Layer 8 of a small transformer language model trained on English Wikipedia (15 layers, counted from 0, width 128).
A neuron's activation on a vector x is SiLU(gate . x) times (in . x), where the dot is the dot product.

Input weights of the MLP neurons that the questions are about. A number n stands for (n - 128) times 0.0055.
n20 gate: 142, 94, 48, 119, 134, 100, 142, 124, 108, 116, 146, 122, 161, 186, 175, 125, 77, 112, 151, 140, 81, 112, 121, 194, 127, 116, 111, 137, 114, 86, 86, 145, 131, 138, 99, 168, 74, 88, 182, 103, 68, 93, 128, 135, 136, 130, 157, 108, 150, 70, 162, 162, 161, 102, 117, 199, 167, 137, 85, 131, 134, 145, 51, 105, 81, 133, 127, 163, 162, 104, 218, 129, 164, 119, 187, 56, 144, 166, 173, 97, 172, 100, 99, 148, 122, 97, 150, 96, 112, 132, 101, 130, 156, 111, 83, 180, 173, 103, 36, 125, 191, 76, 90, 104, 150, 54, 147, 198, 182, 148, 180, 162, 147, 87, 80, 124, 156, 172, 121, 101, 176, 149, 92, 164, 237, 109, 85, 106
n26 gate: 65, 158, 107, 143, 144, 155, 140, 120, 129, 156, 96, 64, 149, 170, 114, 128, 145, 128, 170, 161, 138, 113, 178, 160, 131, 98, 108, 115, 153, 108, 123, 150, 133, 107, 153, 131, 141, 84, 172, 78, 113, 233, 100, 80, 132, 165, 116, 158, 108, 103, 106, 150, 161, 58, 104, 208, 171, 178, 137, 174, 115, 123, 76, 75, 132, 156, 124, 79, 137, 241, 170, 110, 145, 167, 73, 135, 58, 72, 53, 158, 153, 140, 134, 177, 89, 130, 132, 40, 134, 145, 123, 175, 159, 205, 89, 172, 139, 139, 76, 137, 150, 81, 149, 105, 119, 87, 133, 130, 128, 158, 190, 94, 102, 163, 118, 115, 75, 95, 85, 121, 172, 89, 107, 155, 118, 124, 123, 109
n225 gate: 116, 149, 125, 75, 61, 121, 56, 125, 134, 110, 138, 127, 118, 170, 156, 152, 166, 90, 134, 206, 117, 142, 108, 106, 181, 49, 131, 130, 163, 177, 148, 143, 168, 66, 128, 51, 147, 117, 134, 124, 146, 196, 186, 99, 139, 181, 68, 144, 118, 154, 139, 147, 146, 67, 188, 130, 165, 113, 52, 86, 82, 218, 122, 86, 127, 82, 151, 118, 89, 153, 88, 127, 114, 78, 109, 151, 90, 114, 98, 83, 109, 108, 155, 94, 191, 156, 105, 148, 182, 123, 81, 108, 103, 116, 178, 140, 146, 204, 133, 117, 79, 155, 152, 115, 129, 118, 128, 146, 206, 172, 144, 105, 106, 88, 144, 91, 100, 155, 58, 128, 190, 66, 169, 123, 130, 124, 192, 137
n292 gate: 95, 157, 162, 114, 77, 151, 130, 129, 131, 147, 170, 127, 151, 155, 131, 186, 159, 116, 135, 65, 132, 148, 136, 171, 114, 118, 145, 100, 68, 76, 128, 109, 166, 54, 55, 185, 171, 89, 136, 148, 180, 133, 82, 142, 57, 185, 189, 140, 106, 130, 125, 130, 60, 154, 70, 136, 91, 82, 120, 131, 162, 145, 138, 119, 153, 67, 139, 82, 96, 85, 98, 141, 150, 76, 193, 161, 179, 91, 139, 131, 133, 122, 202, 197, 175, 138, 127, 136, 151, 147, 98, 129, 128, 118, 101, 88, 60, 79, 97, 123, 112, 126, 72, 113, 184, 105, 152, 131, 84, 114, 130, 162, 120, 45, 130, 58, 123, 121, 110, 132, 222, 138, 89, 156, 104, 118, 166, 91
n298 gate: 161, 107, 181, 133, 88, 115, 145, 179, 82, 131, 161, 179, 111, 79, 133, 179, 129, 137, 101, 110, 146, 100, 127, 137, 147, 93, 109, 103, 107, 191, 121, 95, 134, 65, 86, 109, 61, 142, 110, 86, 139, 103, 170, 151, 111, 85, 136, 115, 112, 124, 85, 125, 158, 141, 134, 108, 127, 207, 162, 147, 110, 160, 153, 198, 139, 107, 48, 124, 194, 183, 131, 132, 118, 159, 134, 132, 103, 100, 105, 82, 119, 110, 152, 86, 46, 157, 105, 149, 192, 173, 111, 184, 125, 119, 114, 119, 126, 103, 130, 67, 146, 139, 130, 204, 74, 90, 138, 151, 123, 115, 182, 183, 21, 167, 147, 178, 124, 112, 119, 118, 122, 95, 156, 59, 108, 70, 117, 91
n20 in: 106, 75, 75, 187, 99, 113, 126, 127, 122, 189, 99, 109, 100, 118, 129, 115, 187, 129, 185, 82, 59, 131, 146, 156, 135, 123, 88, 132, 64, 136, 66, 93, 28, 112, 140, 119, 161, 185, 70, 162, 167, 118, 120, 110, 132, 56, 145, 82, 153, 50, 129, 176, 105, 141, 68, 135, 144, 129, 130, 115, 128, 94, 132, 132, 152, 88, 140, 121, 107, 91, 147, 155, 111, 146, 113, 86, 194, 201, 160, 161, 123, 166, 137, 38, 216, 104, 106, 175, 164, 153, 128, 117, 129, 187, 99, 162, 121, 8, 123, 169, 184, 130, 100, 72, 157, 124, 189, 208, 169, 127, 125, 153, 146, 133, 151, 186, 114, 86, 114, 121, 165, 72, 124, 70, 73, 135, 79, 37
n26 in: 129, 73, 180, 177, 102, 96, 124, 157, 159, 32, 185, 162, 151, 120, 113, 137, 160, 169, 127, 111, 104, 75, 130, 88, 88, 181, 114, 142, 111, 138, 115, 126, 188, 107, 221, 86, 110, 181, 172, 116, 119, 144, 140, 118, 121, 94, 132, 163, 182, 57, 211, 111, 95, 152, 133, 115, 162, 105, 38, 150, 78, 173, 151, 129, 108, 157, 129, 109, 180, 184, 173, 155, 141, 137, 93, 134, 158, 35, 110, 32, 145, 161, 176, 173, 113, 155, 129, 45, 150, 52, 157, 187, 163, 91, 123, 114, 76, 107, 163, 66, 181, 105, 155, 156, 201, 73, 109, 129, 126, 140, 103, 186, 128, 90, 103, 202, 109, 133, 76, 112, 176, 110, 61, 113, 153, 135, 158, 100
n225 in: 214, 98, 63, 78, 127, 95, 183, 171, 101, 62, 93, 151, 129, 117, 139, 154, 103, 98, 73, 153, 146, 128, 73, 95, 115, 120, 187, 73, 148, 114, 89, 139, 116, 143, 95, 181, 126, 147, 112, 116, 186, 154, 91, 150, 74, 192, 158, 173, 178, 122, 157, 183, 111, 140, 119, 97, 122, 157, 103, 57, 181, 104, 179, 207, 89, 75, 129, 134, 98, 155, 131, 234, 54, 169, 100, 167, 111, 209, 103, 103, 98, 101, 128, 62, 163, 141, 145, 58, 114, 140, 165, 135, 136, 100, 116, 150, 90, 110, 150, 122, 84, 133, 179, 149, 120, 82, 131, 102, 126, 90, 51, 33, 104, 170, 165, 168, 162, 117, 184, 159, 97, 163, 138, 158, 131, 143, 152, 100
n292 in: 164, 159, 152, 150, 139, 166, 79, 118, 120, 171, 119, 156, 72, 117, 101, 187, 140, 108, 97, 98, 86, 113, 131, 146, 149, 73, 163, 142, 81, 162, 98, 117, 127, 26, 56, 130, 143, 138, 184, 95, 144, 122, 43, 119, 80, 195, 128, 49, 47, 70, 163, 151, 136, 173, 72, 119, 104, 100, 129, 176, 118, 93, 174, 139, 143, 64, 155, 90, 138, 56, 132, 140, 118, 214, 102, 93, 148, 86, 73, 147, 176, 162, 143, 148, 167, 118, 176, 184, 167, 84, 106, 164, 145, 128, 167, 153, 100, 106, 149, 127, 192, 90, 52, 55, 141, 186, 176, 111, 134, 119, 150, 140, 138, 140, 140, 178, 115, 107, 179, 177, 137, 123, 114, 113, 121, 143, 99, 66
n298 in: 97, 97, 139, 97, 79, 184, 85, 123, 76, 55, 93, 109, 74, 131, 125, 169, 104, 85, 149, 181, 159, 158, 144, 208, 176, 84, 156, 59, 164, 134, 117, 82, 188, 146, 137, 97, 91, 143, 64, 160, 183, 171, 106, 171, 115, 112, 121, 149, 149, 136, 117, 163, 116, 174, 90, 108, 105, 140, 180, 101, 126, 93, 101, 101, 146, 109, 140, 78, 116, 85, 116, 34, 161, 184, 105, 149, 119, 125, 186, 144, 96, 127, 177, 148, 116, 134, 69, 177, 81, 140, 115, 127, 86, 192, 103, 165, 143, 99, 133, 132, 94, 141, 133, 83, 126, 120, 203, 200, 221, 130, 143, 82, 122, 164, 129, 136, 115, 123, 153, 111, 144, 160, 164, 154, 122, 60, 110, 51

Each question shows a token from some text and the vector x that enters the MLP there. A number n stands for (n - 128) times 0.022.

"qu": 169, 119, 67, 143, 119, 129, 211, 113, 153, 186, 134, 106, 129, 136, 63, 116, 106, 90, 155, 77, 65, 113, 126, 130, 110, 140, 147, 104, 126, 87, 137, 117, 154, 123, 145, 118, 152, 121, 126, 184, 151, 112, 130, 144, 116, 140, 132, 162, 95, 148, 139, 130, 98, 138, 140, 143, 125, 132, 63, 83, 151, 119, 116, 42, 154, 120, 99, 175, 142, 116, 105, 147, 111, 114, 159, 89, 114, 103, 146, 132, 161, 100, 116, 91, 148, 158, 84, 126, 179, 124, 156, 129, 91, 127, 147, 127, 106, 121, 79, 149, 179, 141, 129, 126, 152, 139, 101, 143, 149, 152, 97, 97, 120, 138, 187, 155, 83, 111, 166, 114, 133, 147, 123, 130, 124, 145, 129, 158
The two highest activations, in order: n20, n298

"her": 161, 143, 149, 91, 97, 178, 201, 126, 126, 142, 158, 117, 153, 124, 98, 70, 108, 81, 115, 124, 151, 90, 120, 136, 150, 112, 125, 101, 161, 132, 157, 131, 155, 126, 130, 107, 156, 76, 99, 135, 134, 128, 141, 151, 114, 128, 121, 141, 164, 153, 159, 148, 127, 156, 132, 76, 116, 111, 89, 110, 106, 88, 157, 116, 128, 135, 118, 89, 162, 142, 104, 159, 132, 116, 124, 111, 106, 164, 150, 108, 151, 93, 131, 120, 182, 130, 127, 90, 107, 119, 84, 107, 144, 128, 173, 134, 85, 123, 119, 158, 141, 147, 96, 146, 105, 152, 131, 125, 96, 107, 110, 138, 107, 144, 158, 159, 106, 130, 124, 107, 101, 150, 144, 163, 133, 113, 113, 168
Which neuron fires most, and how strongly? n20, at about 0.54

"er": 189, 126, 108, 132, 69, 130, 145, 149, 156, 129, 165, 120, 121, 142, 65, 75, 102, 100, 154, 107, 100, 149, 146, 96, 127, 122, 125, 131, 132, 114, 144, 133, 131, 120, 142, 123, 127, 111, 110, 155, 121, 128, 100, 174, 122, 96, 133, 109, 120, 104, 167, 120, 153, 114, 147, 105, 132, 137, 95, 108, 110, 73, 203, 130, 129, 110, 111, 137, 125, 132, 126, 158, 129, 134, 134, 95, 93, 130, 117, 147, 143, 123, 126, 90, 151, 143, 122, 90, 149, 167, 142, 122, 118, 154, 113, 117, 112, 107, 154, 133, 138, 165, 151, 147, 117, 169, 63, 116, 158, 126, 195, 56, 94, 166, 110, 139, 92, 143, 122, 130, 108, 179, 176, 173, 118, 81, 159, 156
The neuron with the highest activation: n225

" re": 162, 157, 141, 95, 171, 118, 213, 150, 135, 122, 134, 148, 136, 97, 108, 103, 98, 128, 143, 129, 93, 117, 131, 148, 124, 143, 151, 135, 123, 107, 129, 132, 131, 131, 139, 140, 138, 99, 125, 178, 131, 83, 181, 106, 124, 125, 132, 155, 114, 96, 122, 134, 120, 149, 143, 120, 141, 113, 104, 136, 124, 79, 182, 109, 114, 126, 107, 112, 110, 113, 133, 156, 127, 152, 106, 104, 88, 60, 91, 159, 149, 182, 137, 110, 177, 102, 138, 76, 167, 110, 114, 133, 106, 148, 120, 130, 106, 130, 113, 164, 137, 166, 164, 142, 88, 125, 111, 109, 130, 155, 120, 137, 46, 132, 126, 116, 113, 137, 140, 135, 142, 128, 146, 101, 124, 116, 120, 136
The neuron with the highest activation: n26

"1": 172, 133, 139, 130, 91, 117, 181, 137, 143, 135, 151, 148, 151, 166, 151, 74, 163, 101, 106, 135, 91, 124, 144, 92, 110, 101, 112, 116, 101, 123, 122, 107, 101, 155, 169, 118, 117, 122, 142, 171, 148, 178, 155, 131, 122, 94, 98, 92, 151, 126, 142, 110, 118, 148, 101, 142, 149, 141, 128, 159, 110, 83, 141, 115, 140, 91, 124, 103, 140, 138, 128, 106, 149, 147, 118, 110, 87, 107, 149, 127, 158, 130, 131, 108, 158, 96, 97, 76, 132, 118, 77, 168, 129, 114, 118, 32, 121, 122, 136, 163, 122, 127, 147, 156, 116, 153, 110, 130, 154, 130, 169, 108, 116, 161, 93, 130, 119, 120, 175, 141, 156, 175, 193, 119, 133, 91, 100, 130
The neuron with the highest activation: n298

"2": 176, 128, 126, 112, 87, 114, 201, 115, 150, 141, 154, 146, 133, 139, 120, 84, 149, 93, 127, 151, 80, 144, 133, 78, 131, 103, 159, 119, 108, 102, 124, 124, 126, 150, 173, 126, 107, 118, 133, 169, 142, 154, 150, 142, 107, 110, 95, 94, 145, 131, 141, 142, 104, 134, 118, 142, 165, 134, 104, 168, 126, 110, 133, 133, 127, 127, 114, 96, 148, 109, 106, 129, 147, 125, 131, 79, 112, 141, 104, 160, 145, 102, 100, 120, 153, 119, 122, 41, 142, 133, 101, 182, 124, 140, 144, 90, 117, 118, 137, 178, 142, 114, 129, 121, 124, 175, 113, 133, 174, 141, 138, 110, 125, 138, 119, 145, 93, 115, 166, 140, 114, 180, 161, 96, 119, 84, 130, 113
The three highest activations, in order: n20, n26, n298

"u": 146, 158, 84, 100, 83, 144, 198, 132, 153, 105, 174, 143, 166, 152, 117, 108, 135, 115, 122, 106, 101, 122, 147, 126, 140, 158, 153, 105, 133, 121, 163, 112, 189, 139, 125, 96, 108, 137, 82, 192, 165, 118, 161, 137, 109, 86, 119, 118, 113, 99, 123, 99, 125, 112, 122, 140, 124, 149, 111, 130, 147, 94, 151, 70, 128, 177, 85, 130, 99, 135, 123, 136, 115, 124, 149, 66, 101, 89, 152, 139, 155, 146, 128, 89, 145, 122, 101, 84, 143, 139, 171, 135, 149, 132, 132, 120, 145, 140, 122, 133, 162, 122, 96, 124, 116, 189, 115, 134, 148, 127, 92, 121, 125, 132, 146, 128, 58, 96, 116, 133, 135, 196, 122, 132, 119, 116, 127, 156
Which neuron fires most, and how strongly? n292, at about 0.25

"a": 158, 146, 120, 132, 98, 115, 141, 102, 131, 145, 186, 124, 136, 174, 96, 70, 124, 129, 153, 129, 122, 126, 148, 168, 139, 108, 107, 131, 175, 104, 125, 127, 140, 166, 182, 155, 152, 118, 80, 185, 122, 149, 176, 167, 119, 141, 144, 111, 117, 112, 110, 86, 144, 128, 117, 162, 148, 155, 106, 127, 124, 97, 127, 106, 110, 93, 64, 177, 115, 118, 95, 122, 156, 114, 145, 104, 89, 183, 173, 208, 133, 136, 115, 103, 125, 88, 113, 87, 161, 167, 144, 120, 121, 108, 137, 62, 93, 168, 96, 163, 128, 145, 122, 158, 80, 121, 116, 129, 124, 119, 89, 151, 106, 130, 124, 121, 79, 137, 113, 95, 136, 198, 124, 142, 111, 107, 126, 127
The neuron with the highest activation: n292

"ment": 183, 144, 154, 137, 88, 163, 135, 101, 141, 115, 171, 116, 119, 120, 112, 22, 151, 75, 140, 150, 108, 87, 144, 121, 92, 95, 126, 114, 127, 129, 158, 129, 107, 143, 157, 111, 163, 115, 88, 136, 144, 101, 153, 121, 104, 152, 113, 94, 126, 135, 145, 155, 145, 127, 173, 113, 122, 128, 107, 117, 76, 73, 170, 107, 140, 124, 139, 154, 147, 111, 135, 148, 176, 116, 132, 106, 82, 102, 142, 150, 162, 109, 108, 139, 151, 94, 139, 85, 160, 147, 114, 177, 91, 132, 125, 99, 120, 124, 118, 116, 169, 181, 156, 155, 124, 171, 117, 116, 139, 110, 152, 101, 99, 151, 100, 147, 107, 148, 145, 129, 95, 173, 141, 133, 129, 139, 109, 144
The neuron with the highest activation: n20

"g": 171, 148, 120, 129, 139, 132, 171, 145, 175, 148, 134, 112, 121, 215, 155, 84, 84, 112, 187, 150, 154, 139, 111, 142, 136, 132, 132, 99, 130, 107, 132, 115, 122, 161, 146, 92, 101, 137, 61, 190, 99, 128, 164, 113, 108, 120, 103, 78, 106, 84, 142, 125, 119, 155, 107, 132, 153, 109, 108, 164, 103, 119, 131, 102, 146, 113, 124, 168, 85, 111, 128, 80, 126, 112, 115, 100, 87, 113, 126, 140, 139, 125, 189, 132, 154, 134, 114, 101, 135, 118, 139, 113, 115, 133, 102, 129, 118, 146, 127, 162, 176, 148, 130, 48, 116, 127, 115, 94, 145, 161, 68, 117, 97, 174, 120, 127, 133, 147, 118, 140, 124, 178, 141, 137, 111, 127, 76, 146
The three highest activations, in order: n20, n292, n225

"ly": 171, 139, 120, 84, 105, 156, 157, 167, 152, 89, 130, 136, 179, 143, 125, 87, 95, 140, 125, 131, 105, 157, 139, 143, 143, 91, 100, 100, 106, 113, 160, 110, 110, 113, 168, 101, 112, 98, 119, 166, 151, 76, 127, 150, 122, 70, 125, 143, 100, 116, 134, 131, 120, 181, 150, 137, 132, 106, 146, 163, 111, 76, 169, 85, 155, 104, 90, 143, 149, 156, 134, 111, 109, 123, 143, 120, 125, 126, 131, 112, 192, 112, 111, 135, 176, 126, 81, 102, 146, 84, 92, 125, 115, 144, 130, 81, 100, 138, 198, 130, 152, 124, 137, 128, 160, 158, 105, 111, 103, 124, 171, 99, 119, 129, 111, 152, 117, 105, 157, 109, 142, 158, 152, 121, 124, 142, 117, 136
The neuron with the highest activation: n225

" B": 150, 156, 137, 81, 136, 139, 180, 89, 153, 100, 162, 110, 143, 104, 100, 73, 147, 120, 131, 146, 102, 143, 120, 137, 141, 153, 111, 120, 154, 106, 106, 171, 84, 131, 138, 135, 102, 122, 114, 172, 131, 97, 116, 112, 122, 138, 115, 127, 161, 125, 128, 93, 121, 111, 120, 144, 149, 132, 131, 133, 92, 112, 148, 135, 189, 125, 85, 120, 111, 124, 88, 133, 130, 128, 107, 64, 107, 85, 126, 130, 115, 134, 101, 94, 184, 69, 117, 135, 144, 152, 129, 143, 164, 140, 138, 119, 97, 147, 141, 122, 117, 132, 122, 141, 127, 160, 115, 110, 126, 132, 109, 124, 123, 107, 137, 132, 146, 136, 159, 185, 97, 152, 170, 107, 159, 126, 127, 111
The three highest activations, in order: n298, n26, n292

" f": 184, 145, 104, 89, 134, 122, 215, 114, 121, 134, 139, 134, 116, 117, 89, 109, 99, 106, 137, 126, 100, 114, 146, 111, 109, 167, 120, 123, 130, 141, 109, 111, 129, 103, 117, 148, 165, 102, 131, 158, 129, 141, 145, 152, 130, 123, 103, 137, 85, 114, 119, 99, 153, 155, 162, 147, 165, 127, 124, 148, 120, 112, 145, 143, 150, 109, 87, 132, 142, 118, 116, 143, 131, 143, 117, 91, 63, 98, 133, 151, 106, 136, 119, 99, 177, 121, 119, 99, 168, 143, 134, 124, 117, 103, 139, 113, 80, 134, 150, 136, 159, 146, 112, 101, 109, 180, 137, 104, 100, 125, 91, 135, 105, 124, 156, 164, 93, 119, 150, 104, 137, 172, 165, 123, 139, 108, 117, 145
The neuron with the highest activation: n26

" (": 155, 165, 149, 95, 124, 143, 158, 126, 126, 132, 173, 148, 111, 176, 109, 108, 149, 130, 141, 122, 91, 126, 126, 138, 121, 131, 119, 166, 122, 102, 124, 161, 92, 118, 122, 98, 135, 113, 140, 170, 120, 104, 160, 127, 115, 108, 142, 103, 140, 110, 134, 126, 93, 144, 109, 144, 98, 100, 134, 112, 85, 120, 165, 118, 141, 135, 113, 111, 107, 118, 127, 110, 147, 132, 104, 96, 77, 107, 98, 135, 119, 144, 156, 104, 180, 82, 107, 90, 163, 106, 123, 229, 113, 178, 134, 101, 109, 153, 129, 135, 157, 135, 126, 104, 117, 140, 109, 131, 116, 145, 143, 132, 102, 147, 128, 141, 91, 123, 164, 101, 94, 130, 149, 130, 167, 129, 96, 168
Which neuron fires most, and how strongly? n26, at about 0.34

" C": 153, 146, 156, 117, 101, 180, 204, 107, 132, 123, 165, 101, 105, 143, 64, 90, 134, 95, 163, 146, 102, 112, 144, 92, 68, 116, 151, 128, 120, 139, 123, 153, 69, 135, 99, 91, 146, 114, 107, 181, 102, 114, 172, 113, 97, 117, 120, 105, 108, 131, 127, 113, 98, 150, 156, 111, 150, 133, 114, 122, 92, 121, 135, 157, 164, 163, 115, 126, 145, 123, 85, 136, 169, 146, 98, 76, 89, 108, 101, 121, 117, 128, 132, 82, 179, 150, 145, 119, 150, 143, 163, 133, 101, 113, 125, 122, 148, 125, 123, 119, 160, 143, 140, 145, 112, 131, 137, 116, 118, 124, 152, 106, 132, 126, 135, 142, 115, 136, 160, 134, 100, 169, 127, 120, 132, 137, 135, 109
The neuron with the highest activation: n26

"ch": 176, 136, 112, 79, 89, 153, 150, 102, 162, 146, 187, 119, 128, 149, 120, 84, 136, 109, 142, 142, 79, 177, 105, 100, 106, 122, 120, 139, 139, 111, 133, 91, 129, 147, 104, 102, 84, 109, 97, 142, 167, 157, 136, 135, 110, 113, 117, 126, 127, 128, 117, 137, 111, 135, 193, 111, 155, 146, 132, 107, 119, 126, 166, 108, 144, 149, 129, 135, 175, 103, 101, 101, 73, 125, 150, 108, 105, 152, 142, 142, 115, 50, 115, 140, 162, 146, 99, 90, 143, 113, 122, 66, 147, 123, 171, 66, 107, 145, 175, 116, 119, 130, 151, 112, 147, 161, 58, 153, 149, 142, 155, 131, 111, 159, 139, 155, 134, 144, 140, 75, 98, 166, 164, 145, 106, 137, 125, 158
The neuron with the highest activation: n225

"s": 178, 138, 160, 121, 91, 147, 154, 117, 131, 169, 145, 113, 98, 119, 112, 121, 68, 147, 143, 134, 108, 111, 106, 93, 157, 101, 128, 120, 99, 77, 123, 124, 101, 141, 131, 112, 160, 142, 110, 166, 153, 128, 125, 119, 116, 107, 137, 107, 104, 126, 125, 139, 122, 106, 56, 117, 92, 149, 114, 152, 122, 83, 156, 93, 139, 104, 139, 156, 164, 155, 128, 118, 193, 107, 153, 110, 59, 157, 115, 165, 203, 91, 96, 120, 165, 100, 116, 100, 136, 144, 115, 163, 123, 150, 153, 106, 111, 132, 142, 123, 175, 156, 122, 150, 124, 180, 100, 121, 78, 125, 151, 110, 81, 169, 107, 152, 126, 133, 138, 139, 123, 138, 123, 123, 120, 136, 159, 157
The neuron with the highest activation: n225

"em": 161, 154, 88, 107, 101, 155, 182, 99, 133, 176, 155, 141, 146, 164, 92, 97, 126, 69, 130, 112, 105, 132, 100, 141, 122, 127, 143, 130, 114, 90, 122, 140, 117, 193, 184, 97, 111, 133, 121, 154, 118, 100, 151, 124, 117, 105, 121, 156, 131, 159, 148, 88, 119, 144, 96, 111, 101, 116, 111, 133, 174, 56, 123, 88, 125, 125, 149, 134, 110, 114, 78, 110, 175, 152, 110, 141, 98, 168, 179, 69, 151, 106, 92, 159, 161, 105, 143, 129, 103, 101, 116, 139, 75, 114, 159, 183, 125, 143, 111, 110, 161, 171, 146, 129, 112, 135, 140, 148, 120, 136, 120, 129, 65, 165, 104, 146, 135, 116, 190, 107, 124, 132, 138, 130, 77, 165, 77, 161
The neuron with the highest activation: n26

"t": 119, 155, 150, 145, 85, 161, 161, 144, 152, 155, 133, 90, 79, 127, 116, 94, 127, 85, 123, 111, 103, 144, 74, 127, 155, 197, 124, 77, 131, 132, 121, 155, 70, 118, 136, 130, 113, 120, 116, 160, 184, 117, 154, 128, 82, 132, 131, 172, 130, 119, 146, 127, 116, 147, 125, 152, 118, 155, 92, 131, 96, 127, 85, 130, 181, 147, 93, 144, 130, 134, 152, 117, 141, 115, 127, 119, 97, 129, 87, 108, 156, 114, 107, 121, 174, 121, 139, 110, 115, 125, 120, 171, 122, 103, 144, 93, 107, 128, 166, 91, 120, 146, 102, 145, 135, 198, 106, 103, 152, 179, 170, 117, 124, 115, 125, 148, 88, 118, 112, 162, 125, 157, 106, 138, 155, 115, 96, 110
The neuron with the highest activation: n26

"an": 148, 96, 144, 104, 95, 118, 167, 156, 123, 112, 195, 138, 135, 160, 76, 104, 78, 120, 113, 157, 110, 113, 111, 133, 138, 103, 115, 97, 126, 126, 146, 141, 128, 152, 136, 142, 158, 121, 113, 185, 158, 153, 140, 144, 138, 90, 149, 78, 130, 121, 137, 91, 62, 103, 86, 131, 137, 109, 138, 106, 81, 74, 129, 93, 179, 123, 118, 153, 114, 117, 82, 105, 123, 110, 105, 94, 110, 131, 111, 158, 158, 73, 143, 156, 164, 138, 145, 129, 159, 142, 121, 182, 117, 114, 142, 103, 86, 121, 131, 132, 169, 130, 142, 147, 111, 157, 167, 93, 114, 137, 146, 139, 83, 137, 108, 149, 84, 96, 168, 164, 119, 160, 138, 163, 142, 141, 148, 132
The neuron with the highest activation: n292

"4": 174, 128, 144, 124, 73, 119, 183, 130, 125, 144, 153, 103, 139, 166, 91, 109, 119, 113, 137, 103, 73, 115, 103, 93, 124, 80, 159, 136, 150, 99, 145, 96, 146, 114, 123, 119, 155, 123, 116, 163, 137, 124, 166, 167, 96, 115, 110, 99, 143, 128, 135, 131, 105, 114, 108, 147, 151, 131, 96, 167, 132, 137, 145, 133, 166, 100, 114, 132, 145, 104, 101, 114, 123, 106, 105, 105, 120, 116, 102, 144, 146, 123, 131, 112, 149, 128, 121, 46, 138, 143, 121, 155, 78, 123, 152, 72, 104, 133, 141, 174, 159, 115, 150, 132, 154, 122, 109, 133, 189, 158, 132, 108, 125, 125, 136, 144, 93, 176, 176, 154, 105, 178, 196, 127, 118, 92, 125, 134
The neuron with the highest activation: n225

"p": 184, 113, 143, 141, 120, 138, 195, 115, 117, 100, 165, 97, 83, 129, 94, 90, 134, 148, 148, 126, 109, 126, 108, 147, 123, 153, 117, 124, 171, 103, 102, 99, 84, 130, 139, 131, 135, 106, 108, 177, 165, 108, 181, 168, 91, 150, 138, 125, 161, 137, 109, 128, 144, 141, 108, 119, 130, 117, 117, 153, 134, 120, 137, 124, 152, 117, 123, 124, 132, 59, 134, 151, 165, 120, 122, 109, 76, 98, 130, 143, 98, 102, 118, 126, 169, 129, 97, 118, 167, 165, 111, 126, 86, 130, 152, 78, 134, 117, 148, 135, 125, 164, 122, 124, 131, 143, 140, 91, 142, 69, 142, 127, 81, 131, 140, 137, 99, 113, 176, 157, 155, 151, 178, 109, 92, 107, 99, 132
Which neuron fires most, and how strongly? n298, at about 1.4

"\n": 150, 167, 112, 107, 142, 99, 138, 131, 128, 136, 150, 126, 120, 152, 143, 93, 127, 122, 133, 141, 108, 105, 160, 110, 107, 137, 145, 147, 124, 134, 151, 156, 117, 128, 112, 129, 127, 106, 151, 183, 103, 121, 148, 131, 101, 114, 122, 141, 112, 150, 142, 95, 113, 157, 107, 135, 135, 146, 120, 122, 117, 105, 140, 96, 144, 107, 87, 82, 103, 134, 148, 139, 140, 135, 110, 72, 83, 129, 119, 121, 146, 145, 175, 109, 197, 100, 104, 89, 140, 115, 96, 138, 117, 154, 129, 103, 115, 148, 125, 153, 119, 148, 122, 141, 140, 166, 121, 120, 108, 114, 134, 124, 119, 105, 141, 132, 92, 127, 153, 119, 126, 152, 171, 103, 113, 126, 135, 118
The neuron with the highest activation: n298

" are": 172, 137, 102, 129, 134, 138, 134, 143, 101, 135, 161, 125, 158, 140, 123, 80, 105, 129, 120, 112, 127, 118, 123, 59, 91, 123, 136, 127, 110, 89, 103, 126, 145, 113, 131, 139, 152, 113, 125, 189, 149, 111, 151, 114, 100, 148, 120, 108, 95, 118, 131, 131, 129, 156, 122, 123, 119, 89, 147, 154, 100, 104, 172, 96, 155, 152, 109, 111, 158, 134, 156, 132, 136, 114, 119, 83, 99, 131, 112, 139, 162, 112, 143, 123, 185, 108, 143, 94, 169, 131, 70, 125, 126, 152, 116, 106, 83, 137, 121, 116, 190, 167, 138, 126, 117, 162, 126, 129, 128, 96, 117, 137, 81, 121, 129, 156, 115, 120, 175, 107, 131, 169, 146, 118, 101, 140, 132, 124
The neuron with the highest activation: n292

" the": 155, 137, 110, 124, 134, 132, 150, 112, 128, 144, 185, 124, 129, 124, 110, 114, 132, 122, 126, 137, 102, 122, 106, 112, 107, 133, 118, 133, 128, 126, 135, 134, 127, 117, 132, 130, 119, 102, 120, 195, 134, 147, 146, 134, 132, 91, 103, 124, 159, 142, 156, 108, 114, 137, 164, 99, 125, 96, 129, 109, 143, 88, 109, 133, 155, 132, 101, 123, 140, 146, 98, 119, 117, 134, 127, 98, 98, 129, 140, 131, 160, 146, 119, 115, 194, 83, 125, 75, 133, 121, 112, 116, 154, 137, 133, 131, 94, 131, 151, 133, 153, 156, 120, 120, 116, 146, 123, 110, 117, 92, 123, 140, 84, 124, 152, 162, 65, 128, 142, 136, 128, 133, 172, 127, 130, 136, 119, 129
Which neuron fires most, and how strongly? n298, at about 0.23

"m": 157, 147, 127, 137, 117, 125, 131, 137, 126, 120, 176, 116, 165, 133, 96, 95, 123, 92, 153, 97, 130, 141, 145, 123, 115, 141, 150, 129, 128, 141, 157, 108, 132, 148, 137, 93, 141, 129, 104, 172, 110, 115, 142, 135, 121, 151, 116, 115, 152, 114, 145, 131, 128, 132, 126, 111, 88, 129, 118, 148, 112, 88, 156, 118, 121, 104, 97, 100, 150, 126, 138, 107, 216, 108, 151, 80, 75, 101, 155, 156, 144, 89, 97, 116, 165, 92, 131, 80, 136, 137, 147, 165, 136, 124, 118, 135, 129, 142, 113, 134, 197, 186, 142, 154, 120, 163, 82, 103, 122, 99, 136, 102, 67, 150, 106, 124, 101, 96, 164, 119, 99, 171, 150, 140, 148, 122, 74, 161
The two highest activations, in order: n292, n225

" F": 170, 168, 118, 101, 136, 124, 183, 108, 157, 115, 150, 120, 132, 122, 113, 107, 121, 129, 128, 139, 107, 124, 147, 101, 100, 168, 124, 116, 128, 130, 116, 137, 125, 121, 108, 131, 137, 103, 128, 171, 116, 141, 131, 122, 125, 121, 107, 127, 94, 120, 140, 73, 142, 170, 155, 126, 164, 125, 133, 146, 140, 115, 124, 145, 145, 110, 59, 111, 137, 141, 119, 140, 149, 137, 113, 56, 76, 90, 126, 114, 135, 134, 116, 92, 188, 105, 128, 106, 142, 138, 130, 128, 122, 109, 129, 106, 120, 157, 138, 117, 143, 146, 119, 112, 121, 185, 140, 122, 109, 113, 114, 140, 107, 114, 144, 154, 102, 119, 179, 125, 120, 161, 162, 107, 134, 101, 117, 126
The two highest activations, in order: n20, n26